Layer 7 of a small transformer language model trained on English Wikipedia (10 layers, counted from 0, width 128).
Take only the direct path to the model's output, skipping the later layers: a vector added to the residual stream pushes a token's score in proportion to its dot product with that token's output vector.

Output vectors of the tokens that the questions are about. A number n stands for n times 0.035.
"189": 36 -3 47 13 -3 -19 -30 32 36 -8 -9 32 0 6 6 1 20 27 17 28 -8 -3 -5 -20 5 -16 1 19 12 -7 18 -23 -9 3 -27 15 20 20 17 -13 -23 -22 -51 17 -20 -6 -30 22 -24 17 -46 23 -25 4 -29 6 -11 20 -12 17 -11 9 -33 22 -3 11 -29 17 -21 13 4 -35 17 15 14 -31 25 -19 -19 7 -24 5 -20 13 11 20 10 3 -14 -52 9 -17 -41 10 -23 4 32 45 7 2 -12 -26 8 3 -16 1 10 12 31 18 -7 -18 45 12 5 29 -2 41 -14 14 6 2 6 -2 -14 -14 -19 -5
"″": -29 20 26 -16 -23 -13 -29 -7 5 -16 67 -5 -1 -10 -17 13 -44 23 24 69 23 3 -32 -14 -21 -12 -1 49 32 -2 44 -21 20 -6 22 12 -2 -14 32 -31 10 -19 -32 1 -41 -19 -12 27 -29 -4 15 -9 59 -4 33 21 -6 -16 -28 5 -38 20 -59 24 4 -2 17 10 -8 -10 -3 7 19 14 -27 29 -8 -12 -13 -41 -21 -17 24 -55 -48 -14 45 1 4 -46 22 -9 -9 18 34 -44 -6 29 -2 -5 -35 -21 11 -32 21 -18 66 -14 17 31 23 -4 55 8 16 16 -6 41 22 -42 33 16 -5 -53 36 32 -55 -37
"contr": 18 19 -25 -42 26 -11 -46 -2 52 0 -5 10 21 8 -28 -1 1 37 -54 -3 -5 -3 -11 8 -54 -17 30 9 0 -2 15 -11 3 -29 5 13 3 20 28 -32 -18 18 7 41 28 -45 9 1 8 -29 -12 38 -18 -1 -5 -24 8 28 -30 -12 -5 19 -18 0 -25 19 30 -2 -15 5 1 11 -3 9 -27 1 -26 18 -9 -1 13 36 28 13 21 41 4 20 21 -21 -27 -3 -26 -10 -5 -2 -11 -3 17 -22 -28 -32 -11 -8 -36 7 11 33 -30 -17 7 25 31 16 -36 -3 -15 -15 -3 -10 13 -29 30 7 -1 -2 -22 -22
"ery ": 49 15 -2 -36 -49 -6 1 52 20 -14 2 4 12 8 37 -10 -5 7 -47 16 57 7 24 20 -26 -15 -17 22 3 -19 -14 25 -17 -20 2 56 -44 -18 26 -19 -8 -15 -56 -37 12 8 -2 27 -17 18 -7 54 -25 -15 -7 -7 0 -3 22 -6 -45 8 -66 -54 -20 6 21 -1 43 23 -13 -46 3 -28 -15 16 8 16 5 -9 -4 24 19 -9 1 -15 4 18 44 -7 -1 -31 14 7 16 -6 -29 19 36 -44 -7 -4 12 -67 -8 1 -17 -21 9 1 30 -13 14 71 -21 4 -47 -28 55 17 9 36 -23 -10 0 37 -40 -4
"z": -20 4 -5 18 7 -20 8 -17 -15 6 -7 29 -36 -7 -24 2 -12 -34 -39 -6 2 7 -3 15 -10 -18 -6 6 -6 -9 -16 -20 40 -15 2 11 5 -22 -2 -54 -10 -6 -10 22 -2 -23 -5 16 -5 -7 39 -11 33 46 10 12 19 14 -4 -4 -7 -23 -26 -1 15 10 -16 4 -37 11 34 -5 -2 -21 12 -7 -8 22 0 -17 -1 3 -20 -13 -3 29 -1 -10 -23 -5 20 49 3 -2 -27 -7 -9 2 19 -27 4 -30 -7 12 -5 -25 -6 30 7 -48 15 16 -7 11 18 18 14 -41 18 -1 -14 26 37 -9 -2 9 -18 16
"including ": 18 -15 -19 -53 -33 -4 12 25 18 -16 -5 2 33 -11 -17 21 -20 7 -8 47 -9 -59 19 -2 -13 -59 0 42 16 -41 36 -19 37 22 -13 -14 -4 7 28 -30 -23 -41 13 4 -12 -22 2 7 -94 12 -12 35 31 28 -26 51 -14 8 17 -43 -16 31 -60 -20 -6 -24 2 69 12 -12 -12 -18 -10 -23 -2 -30 -28 41 -25 6 -20 -2 -3 -18 -38 -4 39 -15 -2 -21 -12 39 -29 41 6 -23 22 12 35 -37 -41 -11 -35 -29 24 6 59 -7 -33 -35 -22 -25 55 -8 -28 5 1 57 -4 -2 13 66 -12 43 -9 49 6 -1
"so ": 7 47 -1 -34 16 -3 16 -4 38 -5 13 8 33 21 11 25 -38 10 -24 29 -11 -23 46 21 -44 -42 -6 19 4 29 34 -29 14 -48 -40 20 24 -14 18 -26 -16 -28 -4 46 -34 -16 44 18 -17 21 33 -9 8 27 -1 39 26 31 -12 12 -14 9 17 -20 28 1 11 20 -17 -32 23 -19 -3 -18 28 -48 17 -37 19 1 4 -26 -5 12 -9 14 39 19 32 7 17 27 6 12 -41 6 -43 -15 36 -1 0 13 -19 -42 35 14 35 60 -34 -43 -30 -41 18 2 7 23 -8 -4 -18 -23 33 -17 -38 -34 11 20 -7 1
"| ": 3 25 -18 27 21 -4 -25 -6 38 27 -36 -9 -22 68 -3 14 -26 43 -32 51 42 11 32 12 14 21 31 1 -11 -16 -5 -24 3 -19 29 -14 20 13 -33 -25 12 -5 -56 -22 11 9 6 -14 24 -7 41 8 -14 -5 22 -21 31 -31 0 -27 13 38 9 -29 -4 24 8 7 -5 -1 -36 12 -19 14 34 -43 39 1 -38 5 23 -29 -27 -14 -8 18 32 -3 -15 11 31 35 -6 2 -31 24 -15 14 -50 -15 -4 -30 -1 19 -21 16 -27 -4 -28 37 -12 21 37 -34 9 -13 -1 17 5 -6 17 -7 -10 -24 24 6 9 -22
"a ": -9 30 10 -8 -5 -3 3 11 -18 -17 33 -18 41 -12 -26 11 17 -3 -21 5 14 22 14 -3 -12 -23 -12 -4 13 -23 -9 -19 10 -24 -66 -11 17 21 34 8 13 39 -26 31 1 9 26 20 12 -13 21 -2 -21 11 6 -24 -6 4 -11 -16 7 29 7 13 -30 -8 -8 -31 -3 13 -10 -2 -4 11 13 10 -16 18 -15 13 10 -43 3 29 -12 18 -3 13 8 23 16 27 -15 -7 -10 21 -3 7 40 4 25 5 10 -3 -10 -11 -2 -2 -5 -6 16 -53 -17 -24 -9 9 -1 7 6 -22 -10 5 -8 3 8 -42 10 16
"ea": 1 10 -4 6 18 35 -13 1 23 37 34 -18 -11 -5 -21 4 20 5 -1 -18 18 14 -20 8 -30 -4 -18 -1 23 -9 -7 17 -6 38 -20 -12 -3 -16 33 -30 17 -20 -16 -8 32 -10 -19 19 -10 35 -24 45 -2 63 -41 -11 -13 16 -30 14 -52 27 14 8 -17 11 52 5 13 -11 -5 -35 10 6 31 -22 -9 11 -36 36 14 -46 18 -12 21 42 26 2 9 -54 -26 16 -18 -6 -49 10 -15 24 -11 -28 2 -34 -35 -5 -7 4 -9 17 -3 -1 -13 5 3 -7 -31 3 -40 48 -1 41 3 -35 33 -61 23 34 -2 -27
"17": 7 6 8 6 -6 15 -12 -28 4 -3 10 3 -23 28 4 24 11 31 17 8 7 -5 23 -25 -5 9 -4 17 5 19 24 -26 13 -18 -2 14 -26 11 20 10 -23 -10 -25 -8 -16 -24 0 26 -28 2 -15 30 -2 26 -29 -15 10 -1 14 18 1 18 -8 16 5 15 -13 12 0 34 29 4 -1 -14 5 21 3 -21 -14 23 -20 0 5 15 -2 17 13 8 -4 -33 5 -11 -30 -6 -21 -13 10 27 4 11 3 -3 -27 23 -5 -23 1 -9 -4 8 -4 -1 31 2 7 16 17 21 -9 -11 27 8 6 -10 -24 20 -39 -6
"Aw": -30 36 -14 -12 -30 29 -18 72 13 19 16 -3 -23 -6 -5 14 -18 -22 -67 63 64 25 10 19 -31 -26 -39 -8 -2 -4 12 -73 14 -27 19 29 6 23 21 -15 13 5 -12 -12 25 -1 -48 -16 -39 -5 -7 -13 46 24 0 -19 38 39 -31 -11 -14 16 23 -25 17 11 -27 3 9 -21 7 20 18 -31 -53 -14 -17 25 11 -13 5 -20 -8 -7 8 -7 17 -21 30 -27 13 30 -5 23 -2 -27 -18 -14 -26 -47 -1 -2 20 -9 27 36 -1 47 23 26 -1 -58 44 10 0 -1 -46 28 21 1 31 11 -27 0 -12 11 -15 -11

Each question shows what one neuron of this layer's MLP adds at an activation of 1. A number n stands for n times 0.0095.

n91: 2 -22 4 4 15 0 4 2 9 3 11 -21 8 16 -17 -4 -7 20 -14 -20 10 -9 12 -3 3 3 14 -37 14 2 -3 -27 -5 0 -2 3 -7 18 13 -9 -20 -5 3 13 -9 -12 -13 4 9 13 -7 14 -9 -23 -15 6 -25 20 1 4 13 12 7 4 -1 -1 -4 -13 -15 0 -30 4 -4 8 5 12 12 -1 10 -14 -1 0 35 -10 26 -27 12 9 -19 -13 -13 -9 -15 -34 -21 8 17 6 -23 5 0 -23 5 42 -31 -8 6 7 1 24 13 -2 -21 -4 -10 -2 21 -6 9 9 -5 -16 1 -9 -15 9 -6 -15
Which of these tokens does it push up most? "contr"

n114: 4 14 6 1 -17 8 6 3 2 6 -24 -18 -24 2 -13 32 13 -8 3 -12 -7 -3 -1 -9 10 1 -24 -2 19 -11 1 10 -5 0 4 18 -12 -8 -13 -5 -21 26 -14 -7 1 6 -21 -27 1 -7 -15 1 18 -27 -13 -11 3 -11 1 6 22 -5 24 2 -4 -24 -4 -3 -2 15 -14 -3 -19 9 18 4 7 -4 -4 20 -22 -9 -16 -10 -4 -16 -4 25 4 4 10 -7 -17 9 -11 -9 22 4 -26 -21 21 -18 -12 -1 -15 -16 -26 -29 24 -15 25 2 20 17 19 8 3 0 7 -2 4 -5 -22 -8 -9 17 -19 -9
Which of these tokens does it push up most? "17"

n426: 7 1 -2 -19 -11 3 13 1 25 -7 -17 20 -38 10 6 24 -3 12 10 3 -16 -6 -16 -20 -12 13 -4 -23 -3 15 8 0 -11 -10 -12 -11 -22 12 -3 24 38 -4 -10 -7 11 -24 17 25 -12 3 3 -7 22 -13 15 11 12 -7 8 -12 -4 -10 0 -13 14 0 -8 -2 17 -6 -24 4 -12 -10 15 -10 -9 -8 -8 -1 -19 17 4 -9 -18 9 16 -16 -15 2 1 -13 -5 1 2 2 10 -2 -5 11 17 -10 10 -8 3 -19 -22 25 0 10 17 2 10 -32 -1 -13 6 -8 11 -9 30 6 1 13 9 13 1 -37
Pushed down most: "a "

n540: -10 -6 -13 6 -24 -4 -3 -10 -14 -3 -10 -3 -13 12 -5 3 -3 -14 17 -26 17 3 -3 -15 0 -7 10 4 -19 -8 -8 5 -23 2 3 6 14 -10 2 19 -19 -5 13 8 10 -29 1 1 5 -5 4 5 16 -4 -8 6 6 0 10 13 -13 -8 -7 -18 8 2 13 2 7 8 -14 17 -13 8 1 6 -8 2 6 5 6 -19 -11 1 4 -16 -10 -6 -5 7 -13 -23 -6 8 14 -17 -2 9 -4 7 -16 3 5 -9 21 0 -10 -11 25 1 2 11 -86 0 -9 -8 5 8 -12 -3 -2 -15 11 16 2 -3 20 6
Pushed down most: "so "

n473: 4 -4 2 2 -11 6 15 1 -14 -12 3 -14 -12 -11 -13 -12 -23 -17 19 5 8 19 29 28 -4 18 -23 10 14 27 16 -13 -45 -51 -31 -10 -17 -10 30 3 3 -20 7 8 6 -8 22 20 -8 -1 6 -13 21 21 25 -3 15 14 0 -11 7 -19 8 18 -6 0 -2 -17 19 -17 26 4 3 3 13 -11 17 12 15 34 -1 -3 -7 14 36 14 20 0 10 7 -8 6 14 -10 10 -22 -21 12 -12 -2 17 5 -12 -8 -11 11 -4 -5 -10 -14 -5 -28 1 -5 21 -13 -7 3 0 -19 -6 9 21 19 6 5 15 7
Which of these tokens does it push up most? "so "

n587: -20 15 2 10 8 -3 9 -19 7 -2 5 -7 5 19 -4 -2 6 21 -20 3 -23 -20 -24 -11 12 47 -4 15 0 19 4 17 -2 -38 -1 4 18 28 15 22 12 -8 3 21 0 -14 3 -4 -10 -1 -6 26 -4 10 10 12 -7 -8 -14 -9 -13 -8 16 2 -11 12 1 22 -6 20 18 -6 20 3 11 17 20 -13 -24 -9 -12 16 -1 0 -14 -11 6 -7 4 15 1 -5 22 -10 -5 12 5 -15 -2 -1 -6 11 -33 9 -26 18 -23 -13 -10 8 -31 -6 -1 -24 11 3 -11 14 44 -19 8 10 3 4 -15 -11 -42 10
Which two tokens does it push up most, strongest first? "17", "| "

n108: -30 -28 5 -10 13 -17 4 4 -2 -2 14 -10 10 6 18 -29 -22 -19 -8 -28 -5 -2 -2 23 30 5 0 -9 6 4 0 5 -7 1 -13 -12 23 -2 -13 15 30 2 -19 -5 4 -5 0 30 -8 26 25 -24 7 -9 30 -10 13 16 12 -4 22 -11 -12 1 5 8 -9 24 22 10 22 -19 -4 4 -11 3 16 -19 10 -3 2 -15 8 19 -6 -3 9 -12 -1 8 -4 10 0 10 9 29 7 7 13 -3 20 -12 -29 -8 -4 -1 6 12 -19 -17 4 5 15 5 -11 23 -26 11 0 -14 1 5 -6 -8 -4 -1 -12 4
Which of these tokens does it push up most? "so "

n9: 5 5 11 15 -2 15 -16 3 31 -1 1 6 -26 -2 -6 7 -11 -4 -14 -10 28 -24 30 -1 2 17 4 -27 11 -7 -2 -7 12 15 19 -3 4 -6 5 12 -2 17 -1 3 7 12 8 9 15 10 13 -1 -25 4 -22 17 -14 1 34 -9 -22 -36 -1 -2 12 15 18 -9 1 3 -26 17 5 -11 8 -12 -15 15 11 -4 -1 28 -3 -13 58 29 12 6 3 5 0 14 -1 9 1 11 -4 1 0 7 0 -16 -6 -12 12 1 17 -11 -5 0 -8 -2 6 5 20 8 15 8 -18 8 36 -34 -1 28 18 10 -11 -6
Which of these tokens does it push up most? "| "

n610: 0 -6 24 10 -5 20 25 -12 6 4 0 12 10 2 -4 10 3 9 -17 -18 -26 -37 -10 -1 -2 2 12 -13 15 23 27 -3 -24 16 12 -8 2 9 7 -19 -42 13 -24 13 -36 14 10 -2 3 -10 -4 6 2 1 13 -18 11 10 21 11 -2 -9 12 11 16 21 5 12 -8 3 -4 -4 -16 1 -40 27 1 3 -32 -8 -10 20 3 3 -28 13 -5 4 -9 -2 9 1 26 13 0 -2 1 -2 2 -19 -12 16 -6 -53 2 16 6 23 -3 -4 -18 30 23 -7 -16 -23 -10 19 10 23 -22 -6 30 9 6 42 -14 27
Which three tokens does it push up most, strongest first? "including ", "contr", "″"

n364: -8 0 1 -25 -8 -11 9 1 -13 -3 24 -5 16 5 10 3 13 -5 -6 17 -9 -18 -12 6 -6 10 -1 -12 -6 2 2 -7 -14 3 24 9 8 -12 -22 -28 -4 15 6 8 -17 -7 3 15 -23 -15 10 -33 -16 -13 -1 23 11 -6 5 12 2 13 0 -3 15 7 -12 -16 2 30 -14 2 -14 -10 4 -25 -7 -6 33 12 -6 -10 1 19 -3 -14 21 6 -3 -14 -23 -7 3 2 -21 16 -16 27 0 -11 -8 15 10 -11 6 -3 -7 2 -31 -12 -9 28 -43 27 24 -5 -15 -13 2 -9 9 7 4 11 0 12 -9 0
Which two tokens does it push up most, strongest first? "so ", "ery "

n144: -21 8 13 1 -7 1 0 -1 0 22 -4 18 -6 -3 -3 9 -11 -1 31 19 22 -23 -11 -1 -25 -7 16 -2 -4 -21 -3 18 -18 4 -10 13 11 0 8 -8 -5 -15 4 18 -10 28 -31 -11 4 -5 -9 3 26 6 -2 21 0 11 13 -11 -2 5 -7 10 -6 25 19 24 -9 37 3 21 5 24 -12 12 -34 -21 -34 -7 -4 4 -26 19 9 -2 -12 37 -14 -5 -8 11 3 -34 4 12 6 -7 -11 5 -23 -18 16 1 8 3 5 -11 -7 -1 -15 -7 -10 16 16 -6 -26 -7 5 -13 13 -28 8 11 -22 -3 -17 -6
Which of these tokens does it push up most? "″"

n141: 13 -1 20 10 4 32 -11 12 -7 26 -7 9 9 -6 -4 -1 22 30 20 -3 0 11 -11 -6 15 3 -24 -3 -4 5 2 2 2 8 -2 13 4 3 17 6 10 5 -2 -14 -8 9 -4 -5 -26 -5 -9 6 2 7 -30 -5 3 20 15 18 44 11 -20 17 6 2 0 27 4 15 2 20 19 9 -5 1 16 14 -23 -2 -10 13 3 11 -4 1 -14 2 -17 5 14 -4 -10 -31 -10 -3 19 38 5 -9 9 -7 16 11 -2 -8 17 -17 12 -8 -2 -10 11 -12 7 23 0 1 -13 2 -4 -3 -7 7 -23 11 -24 25
Which three tokens does it push up most, strongest first? "189", "17", "including "

n450: -29 -19 7 -25 -3 22 1 -6 -12 -35 -9 10 -20 2 -5 -11 9 13 -16 8 4 -5 4 10 -21 -4 -2 -2 -22 -13 18 2 1 -22 -10 16 -8 22 -6 19 -25 7 -2 3 -30 -13 -17 18 -24 -13 19 -9 20 20 10 0 0 -3 -9 13 7 -10 14 -27 1 -9 -10 3 0 3 -8 15 11 -4 -10 -9 -6 -22 18 30 -15 13 17 12 14 -19 5 -20 -5 0 -3 -9 -27 22 -10 -5 9 16 3 -6 13 -8 29 5 27 -15 -13 5 -6 8 10 -17 14 -17 25 -11 -1 5 20 3 24 13 0 13 -18 1 -4 -26
Pushed down most: "ea"

n572: -14 18 3 23 9 -32 12 1 -8 -5 2 33 5 8 16 40 0 -22 3 2 -22 7 -11 4 -1 9 1 11 20 5 1 -20 -19 10 -15 8 -1 23 -7 1 -25 -18 4 12 -5 11 17 -11 -16 22 13 12 -4 16 -20 2 1 12 23 9 -11 -9 -27 2 -19 10 10 -12 -2 -16 9 3 18 -12 1 16 -9 -5 7 3 -5 -3 -14 -6 -3 2 -23 -18 15 39 13 6 9 -34 7 -2 18 13 -17 17 -7 -3 25 -5 -39 6 0 -4 4 1 -2 -1 -10 -9 -14 -8 15 17 -9 -7 23 -12 -7 20 5 0 -6 -7
Which of these tokens does it push up most? "189"

n69: -6 13 0 -5 -13 -5 -42 16 16 12 -3 9 -6 10 -7 -8 40 -3 2 -12 33 -12 10 3 -11 -5 -23 -10 0 -1 -6 0 -9 5 1 -12 7 -4 23 -20 6 28 -3 34 -12 -20 15 -5 0 2 3 3 -4 -3 0 8 4 -1 -6 29 -30 15 2 8 -8 0 -19 -1 -18 22 -21 15 3 1 4 -19 -21 -17 20 2 -5 -18 -18 28 20 -4 -18 43 -2 8 8 -10 -1 -1 1 -9 11 -5 22 -9 0 20 8 15 -6 13 -20 -9 -1 -2 -9 12 -1 -13 10 -17 -2 16 -14 12 26 -12 -11 4 6 7 -3 17
Which of these tokens does it push up most? "a "

n416: -5 10 -13 16 3 -7 13 8 -13 -25 8 -1 15 -5 -4 -12 12 -8 10 25 -19 32 -12 28 17 -10 16 4 -3 -15 -30 -3 -13 -11 12 12 -8 -6 -1 1 10 12 -24 -9 14 33 -2 8 3 -43 14 -7 13 2 -28 18 -5 24 14 20 -11 10 -10 -18 -6 2 10 1 -5 -2 5 -22 26 -2 -5 -3 1 12 20 -5 8 4 -3 -2 13 18 3 4 6 16 9 21 25 -13 -6 -2 0 8 18 -10 -17 8 27 0 8 5 6 -25 19 -18 3 3 -18 0 6 21 19 -19 6 2 -2 -13 21 -18 12 19 38 27
Which three tokens does it push up most, strongest first? "z", "ery ", "a "

n361: 11 10 -6 39 3 5 -11 -8 -15 -4 -3 4 -3 -6 9 6 -15 -8 15 3 8 1 -9 10 7 -9 27 2 8 7 -3 -6 13 -2 6 14 0 -12 11 19 -12 14 -8 -4 17 7 -13 -10 33 -2 0 -1 17 8 -14 -2 10 9 31 -10 9 -8 29 13 -8 17 4 -3 3 -15 5 19 -4 -13 -2 -13 2 -33 -19 4 -16 -26 -5 15 -11 -3 5 0 2 -11 12 7 -7 -5 3 31 22 -6 -5 21 2 -7 -14 28 -13 -11 17 -12 -17 4 18 -5 -10 13 1 7 23 5 -20 -2 8 14 34 9 -13 2 -36 -5
Which of these tokens does it push up most? "17"